Layer 2 of a small transformer language model trained on English Wikipedia (12 layers, counted from 0, width 96).
A neuron's activation on a vector x is GELU(weights . x), where the dot is the dot product.

Input weights of the MLP neurons that the questions are about. A number n stands for (n - 500) times 0.00062.
n39: 353 571 418 462 500 509 799 535 341 434 386 339 277 414 481 307 504 500 513 636 371 509 338 358 578 399 806 759 316 552 448 403 551 443 562 333 643 564 720 379 412 452 642 660 519 461 504 704 482 409 398 441 744 609 388 615 464 470 529 341 382 337 416 546 635 331 364 249 806 290 468 345 581 393 419 546 372 558 707 526 422 246 257 732 505 590 568 98 504 663 622 750 792 500 702 573
n70: 475 377 657 741 566 496 401 477 770 711 343 468 462 277 621 563 492 591 532 474 504 422 798 463 656 689 500 511 508 550 586 402 496 500 374 326 440 457 593 312 476 414 631 540 546 519 851 472 382 500 463 264 445 719 378 546 358 371 593 354 458 369 534 410 493 177 529 353 500 656 725 464 481 508 641 636 422 486 496 539 521 629 242 400 362 524 615 566 689 579 480 347 207 572 587 546
n83: 322 472 504 531 409 571 444 607 474 545 303 426 524 308 419 605 635 340 471 508 327 540 479 454 437 388 597 451 799 441 551 488 332 582 798 624 520 402 307 423 408 372 477 399 394 650 866 638 359 496 630 567 584 246 533 442 657 170 580 711 552 396 359 481 335 481 507 600 628 508 578 460 344 680 678 631 563 440 587 378 487 650 719 549 710 548 434 504 467 431 656 897 586 527 370 356
n95: 391 571 787 740 253 643 677 465 663 496 469 639 431 410 603 350 123 639 666 596 504 526 604 387 813 483 540 454 227 621 641 492 491 393 336 455 504 392 803 330 293 474 563 405 426 595 633 607 623 591 612 415 548 606 673 356 332 395 563 489 481 435 508 55 537 359 476 395 545 394 309 512 692 620 472 657 486 352 296 487 837 459 433 575 627 379 483 588 369 771 259 368 401 538 642 487
n122: 431 661 496 465 504 329 670 248 665 228 327 426 375 977 481 295 468 614 569 285 843 653 533 383 448 246 472 705 438 483 591 308 362 377 546 650 782 215 556 617 796 536 452 644 529 402 544 509 613 500 558 295 667 417 450 331 406 419 656 531 564 538 422 235 560 599 562 325 500 320 487 451 420 580 483 696 433 423 463 446 409 555 445 341 510 512 536 822 630 683 523 891 580 676 361 447
n139: 627 609 592 509 629 538 589 643 391 427 581 578 323 482 505 455 523 755 68 551 381 701 704 543 557 396 596 504 808 78 339 413 231 525 568 375 757 451 722 454 311 433 410 660 710 460 557 646 565 568 317 557 670 305 434 492 454 630 569 395 597 282 517 435 631 368 649 509 379 731 692 667 316 641 517 528 476 588 296 637 495 470 495 252 591 779 355 281 726 423 469 383 456 413 592 263
n142: 470 718 212 446 449 529 425 523 413 566 617 78 362 596 356 745 581 343 247 270 583 416 688 294 628 545 471 575 820 358 251 644 450 518 599 432 729 739 688 478 500 533 598 255 708 625 587 500 646 703 576 406 304 410 869 509 437 612 393 549 692 282 478 419 654 496 311 285 510 578 695 683 313 678 431 515 633 417 539 371 608 302 604 531 815 560 326 332 505 514 439 233 482 645 409 582
n187: 417 381 798 535 695 632 416 562 789 153 374 661 447 549 380 206 390 216 665 394 588 715 394 380 552 400 637 462 443 455 508 617 430 445 572 556 238 496 514 458 369 666 693 572 443 433 522 295 710 746 322 330 478 439 706 569 384 464 461 656 592 462 547 319 335 347 483 453 551 279 387 557 246 324 679 723 651 776 579 434 386 673 559 649 539 597 526 419 606 586 415 437 473 844 687 285
n211: 202 416 496 378 509 546 435 587 455 420 303 419 388 667 500 333 411 252 362 173 461 374 460 542 756 500 744 319 592 295 568 391 607 390 482 405 527 381 500 452 579 622 321 529 209 844 598 593 477 661 464 540 448 626 656 500 834 648 412 458 519 472 538 487 619 504 440 345 293 495 658 631 581 871 371 509 436 578 455 418 417 484 571 678 201 417 581 528 773 756 775 605 612 758 476 415
n222: 425 675 366 419 159 448 537 578 620 415 455 459 515 597 668 271 515 454 782 692 703 696 663 448 573 505 580 500 797 264 554 144 340 380 420 750 666 703 363 514 550 746 542 329 777 339 673 395 562 286 206 504 662 652 468 464 623 520 651 607 271 408 764 467 820 678 591 758 551 609 431 446 582 587 276 411 282 377 286 529 739 570 400 533 653 202 326 505 404 340 169 663 364 289 715 577
n223: 435 544 404 489 625 475 682 421 666 593 321 492 325 481 525 368 719 404 512 459 624 386 480 386 720 534 500 519 579 365 747 427 399 767 484 549 464 330 545 207 798 555 349 418 336 770 577 637 706 552 819 576 310 572 565 536 418 528 337 356 556 360 648 492 429 481 464 521 590 608 456 518 388 845 379 743 488 433 619 399 467 578 412 459 542 435 481 454 386 464 496 599 332 223 489 330
n234: 512 587 583 303 357 355 591 275 510 644 343 725 526 317 702 493 572 597 500 447 588 385 462 603 570 532 629 258 578 671 579 339 340 517 462 558 595 459 542 373 664 318 592 531 397 368 329 398 558 507 409 703 674 393 507 551 527 222 589 516 371 417 607 696 392 581 558 329 508 438 673 446 257 402 665 590 598 474 569 602 175 343 394 433 572 660 547 555 557 440 522 616 416 626 479 544
n253: 265 628 493 458 625 450 311 578 662 272 476 322 678 395 613 444 528 302 464 433 454 386 788 364 488 386 580 191 537 355 663 420 701 456 544 488 472 604 784 427 611 693 323 611 429 730 581 372 709 552 413 645 437 557 442 410 345 249 526 476 470 419 583 338 611 470 471 343 358 558 657 479 312 392 474 517 554 574 610 450 691 552 400 669 572 503 461 596 625 592 654 310 244 431 529 334
n285: 593 487 283 463 496 319 399 491 464 601 820 588 449 720 523 413 496 817 438 496 741 406 598 414 455 571 399 224 573 377 551 517 652 593 730 420 540 449 815 667 323 809 364 476 404 428 319 413 710 423 370 366 616 413 381 598 411 723 208 567 560 223 306 459 197 590 690 424 367 536 500 469 311 576 544 532 495 653 500 547 600 528 535 385 657 467 319 336 646 583 612 396 411 629 596 281
n292: 912 500 527 486 755 480 491 94 623 614 353 440 419 352 671 598 555 382 460 394 677 524 575 435 587 378 733 523 459 348 567 636 147 377 446 132 609 504 495 410 559 680 500 495 577 707 671 535 404 643 466 353 733 655 245 766 364 859 346 365 205 405 328 537 518 615 446 464 475 449 572 721 462 419 725 742 469 318 757 428 75 578 475 537 521 559 939 495 420 653 666 461 409 547 387 443
n326: 312 333 543 653 550 653 581 310 632 431 642 388 603 357 335 482 738 424 435 362 648 632 415 609 797 588 579 737 639 513 609 676 496 769 780 363 705 433 660 715 322 536 456 359 485 396 402 551 524 784 383 355 727 509 374 492 571 368 413 445 525 304 199 260 384 448 621 462 335 175 534 152 393 580 247 741 538 622 585 500 447 641 551 314 402 433 554 476 533 731 746 761 446 465 411 455
n335: 516 286 481 529 564 521 660 545 678 689 445 304 535 258 730 263 469 631 680 876 687 500 479 625 637 175 265 377 394 509 698 466 461 777 460 334 259 216 226 375 399 490 443 467 229 455 759 413 328 538 436 572 595 476 440 359 531 345 596 752 907 551 697 510 797 643 643 563 402 458 132 596 661 304 658 675 142 545 531 618 706 689 332 405 753 465 603 463 392 505 329 545 510 422 705 677
n338: 955 586 203 689 741 199 405 626 347 236 415 728 563 307 686 607 527 614 603 384 844 521 582 556 288 305 425 605 545 66 476 582 313 629 553 610 473 437 500 294 601 564 561 903 258 390 572 430 533 345 321 318 833 434 568 211 319 468 617 422 529 357 155 728 784 455 388 395 303 394 761 760 469 256 549 534 695 693 577 667 422 395 473 510 540 491 708 354 293 795 505 580 296 402 500 510
n357: 662 656 779 315 348 571 744 662 307 666 708 633 590 509 802 306 638 675 318 591 940 538 426 560 667 453 696 359 404 402 390 440 373 604 447 714 569 540 440 482 350 423 390 473 331 253 303 270 415 527 309 460 673 417 204 710 580 323 500 500 411 347 472 680 432 176 615 671 316 278 370 321 392 505 157 820 672 509 475 405 556 518 593 578 417 417 632 531 505 705 230 519 642 411 612 274

Each question shows a token from some text and the vector x that enters the MLP there. A number n stands for (n - 500) times 0.0083.

":": 766 319 496 662 599 545 552 569 486 615 415 447 549 699 309 431 444 365 496 602 569 263 243 669 408 551 456 380 412 386 443 575 516 619 526 691 384 584 631 846 343 310 460 483 444 838 324 405 357 353 361 821 554 579 466 380 415 663 608 429 375 733 528 436 559 356 542 529 592 311 660 808 464 506 483 550 456 439 452 482 418 405 421 433 640 571 539 450 645 445 458 403 392 379 387 708
Which three neurons fire most, strongest first? n338, n292, n335

" 6": 659 340 482 498 523 546 529 558 448 620 503 450 465 720 332 505 492 341 550 644 642 319 311 613 408 562 491 293 517 533 346 510 551 626 615 792 495 643 576 864 347 167 551 571 558 817 328 380 341 371 465 802 541 598 565 362 408 577 588 468 343 681 560 317 522 403 648 417 554 365 596 623 479 502 359 521 499 543 456 465 379 393 424 483 610 452 418 425 745 375 433 298 482 369 414 700
Which three neurons fire most, strongest first? n142, n234, n357

"54": 671 335 431 533 592 567 582 552 482 627 520 465 476 819 275 411 518 312 536 644 602 427 333 483 435 586 475 328 464 529 361 541 593 624 583 691 507 631 566 895 327 168 497 535 506 828 334 373 334 350 380 846 531 651 475 403 425 582 585 402 304 681 454 299 563 404 583 501 608 343 671 612 483 561 404 548 579 529 413 514 396 501 422 530 564 448 385 494 663 386 263 368 498 417 371 693
The neuron with the highest activation: n357

" The": 724 303 518 645 644 586 616 588 537 608 463 457 507 654 366 519 520 263 626 698 499 332 264 591 332 566 501 286 374 468 457 519 610 545 555 714 431 520 707 759 380 227 598 457 416 787 392 356 312 378 462 728 500 646 506 348 465 621 621 540 344 727 529 292 548 383 529 546 618 397 659 694 395 509 388 550 487 578 450 479 321 498 439 461 688 391 462 480 612 440 503 327 442 204 315 592
The neuron with the highest activation: n253

" Bu": 706 329 473 696 655 612 455 543 557 678 429 527 435 627 385 471 502 267 584 608 450 314 278 698 301 644 465 415 531 589 562 480 559 617 605 744 444 483 581 837 340 159 514 555 511 784 503 443 280 442 480 719 558 601 524 358 446 532 603 613 345 692 496 292 458 269 602 609 573 404 568 638 376 453 464 503 497 458 488 394 357 444 363 442 596 484 448 448 727 460 380 306 419 387 354 693
The two highest activations, in order: n70, n83

"|": 657 313 320 653 583 548 475 631 548 696 405 427 511 712 355 479 443 361 510 707 542 246 206 623 386 552 527 261 430 471 458 502 606 555 609 658 512 540 734 921 321 308 501 437 501 840 409 418 424 338 366 724 523 611 498 416 473 612 606 518 291 795 532 394 542 345 589 503 603 344 541 687 377 526 414 507 496 524 361 449 396 574 456 506 601 371 468 593 678 433 425 362 467 370 364 567
The neuron with the highest activation: n285

" F": 680 239 570 790 607 611 606 569 442 624 363 512 425 643 302 514 471 292 538 661 519 307 329 669 318 536 506 384 358 485 475 534 490 621 516 747 512 480 604 846 357 206 546 543 508 770 448 396 343 265 507 752 536 664 581 389 402 551 664 555 262 719 491 318 424 382 501 530 598 385 569 693 451 590 416 521 447 468 498 467 355 416 403 479 707 456 432 597 684 511 370 278 478 398 328 639
The neuron with the highest activation: n95

"min": 712 282 545 686 590 620 533 549 411 626 506 431 597 780 327 423 529 387 567 607 560 251 352 530 386 576 517 443 345 470 561 574 512 520 670 685 447 652 609 898 272 240 574 491 427 737 357 533 333 269 345 771 537 625 543 494 402 546 576 562 236 574 359 246 497 357 467 537 533 432 651 596 452 468 538 491 552 433 332 506 408 596 503 397 579 391 434 560 746 347 434 395 487 383 321 758
Which neuron fires most, and how strongly? n285, at about 0.059

"ral": 680 464 398 532 664 646 587 513 534 544 483 477 582 824 330 560 453 373 550 693 620 262 371 599 280 593 472 339 462 492 469 417 594 669 670 691 509 530 506 804 314 153 520 496 343 783 361 365 281 216 441 625 490 676 572 408 470 649 539 499 302 659 457 356 520 381 463 666 521 344 749 720 400 508 448 456 458 516 390 498 342 525 493 533 530 495 428 521 705 375 421 468 391 370 468 563
The two highest activations, in order: n285, n338

" early": 729 323 336 533 644 588 604 536 548 609 403 382 498 679 380 605 455 311 571 601 571 209 259 567 232 568 430 401 440 582 377 557 632 569 627 679 515 598 549 781 387 240 527 296 457 785 455 452 366 272 431 711 499 637 692 391 460 596 608 411 345 678 507 266 487 307 611 592 668 399 610 723 506 631 427 499 407 544 423 524 207 507 465 520 619 428 409 507 620 426 438 514 453 402 527 597
Which neuron fires most, and how strongly? n142, at about 0.14

" in": 630 369 405 621 651 518 523 511 469 657 362 488 539 782 318 515 388 285 489 585 584 204 331 634 378 591 496 456 458 666 407 543 563 512 565 690 404 598 595 932 455 139 470 377 485 740 385 487 319 397 452 760 540 571 610 386 481 588 667 494 400 787 523 329 532 371 513 620 579 379 578 673 354 476 499 555 436 486 510 493 256 503 344 427 623 568 405 476 743 395 484 445 401 259 538 645
The neuron with the highest activation: n234

" National": 720 377 524 683 754 544 632 605 539 681 387 546 514 714 255 556 469 288 534 631 569 280 362 548 393 552 541 306 293 434 452 563 554 612 634 630 469 465 640 825 310 213 559 494 440 716 381 446 289 304 455 791 465 603 559 393 415 505 703 518 321 747 452 322 496 297 478 643 523 446 688 825 431 492 423 439 515 536 493 467 454 512 377 456 604 450 399 548 644 423 349 414 425 355 324 564
Which neuron fires most, and how strongly? n338, at about 0.011

" of": 602 379 414 641 680 640 572 503 527 628 320 411 594 701 384 475 430 217 516 708 578 256 311 690 325 534 448 412 402 564 385 498 566 646 584 725 377 483 578 823 426 231 519 502 487 822 401 333 315 423 399 711 461 635 542 411 378 619 683 492 365 767 477 330 537 380 520 659 628 367 631 702 389 431 450 533 401 512 399 534 284 512 537 439 651 547 434 421 628 510 432 472 437 316 407 647
Which neuron fires most, and how strongly? n335, at about 0.27

" return": 765 322 414 665 642 599 564 539 491 601 403 412 507 641 309 487 373 194 534 578 601 286 256 568 349 522 488 437 496 515 439 526 551 604 531 697 578 505 630 695 306 182 589 419 568 815 443 593 468 274 467 633 583 630 491 422 493 548 589 408 388 825 551 205 449 298 677 636 639 321 592 743 511 630 515 527 486 480 374 509 281 505 390 523 594 503 392 511 614 356 391 433 393 373 464 590
The neuron with the highest activation: n95

" and": 665 344 460 567 587 665 555 574 553 553 296 422 563 659 325 437 448 337 528 603 552 292 256 716 460 559 494 439 409 554 447 429 575 648 562 665 419 525 643 860 453 225 521 473 439 793 331 467 279 346 486 666 500 684 572 447 481 608 671 472 299 824 515 278 566 299 463 615 723 317 638 669 377 449 449 558 434 583 497 511 312 384 487 528 634 417 484 496 648 378 482 365 455 277 428 695
The neuron with the highest activation: n39

"e": 674 382 460 695 619 497 517 614 452 580 508 463 538 800 297 441 469 325 577 651 561 366 284 597 448 578 475 451 560 450 421 410 618 619 637 750 439 482 589 804 318 266 545 482 411 777 330 467 326 166 499 695 531 654 521 419 362 600 593 454 218 781 436 326 442 491 548 590 554 337 597 644 379 554 481 560 500 395 368 455 298 510 447 547 637 521 462 391 749 359 458 477 512 296 428 666
The neuron with the highest activation: n285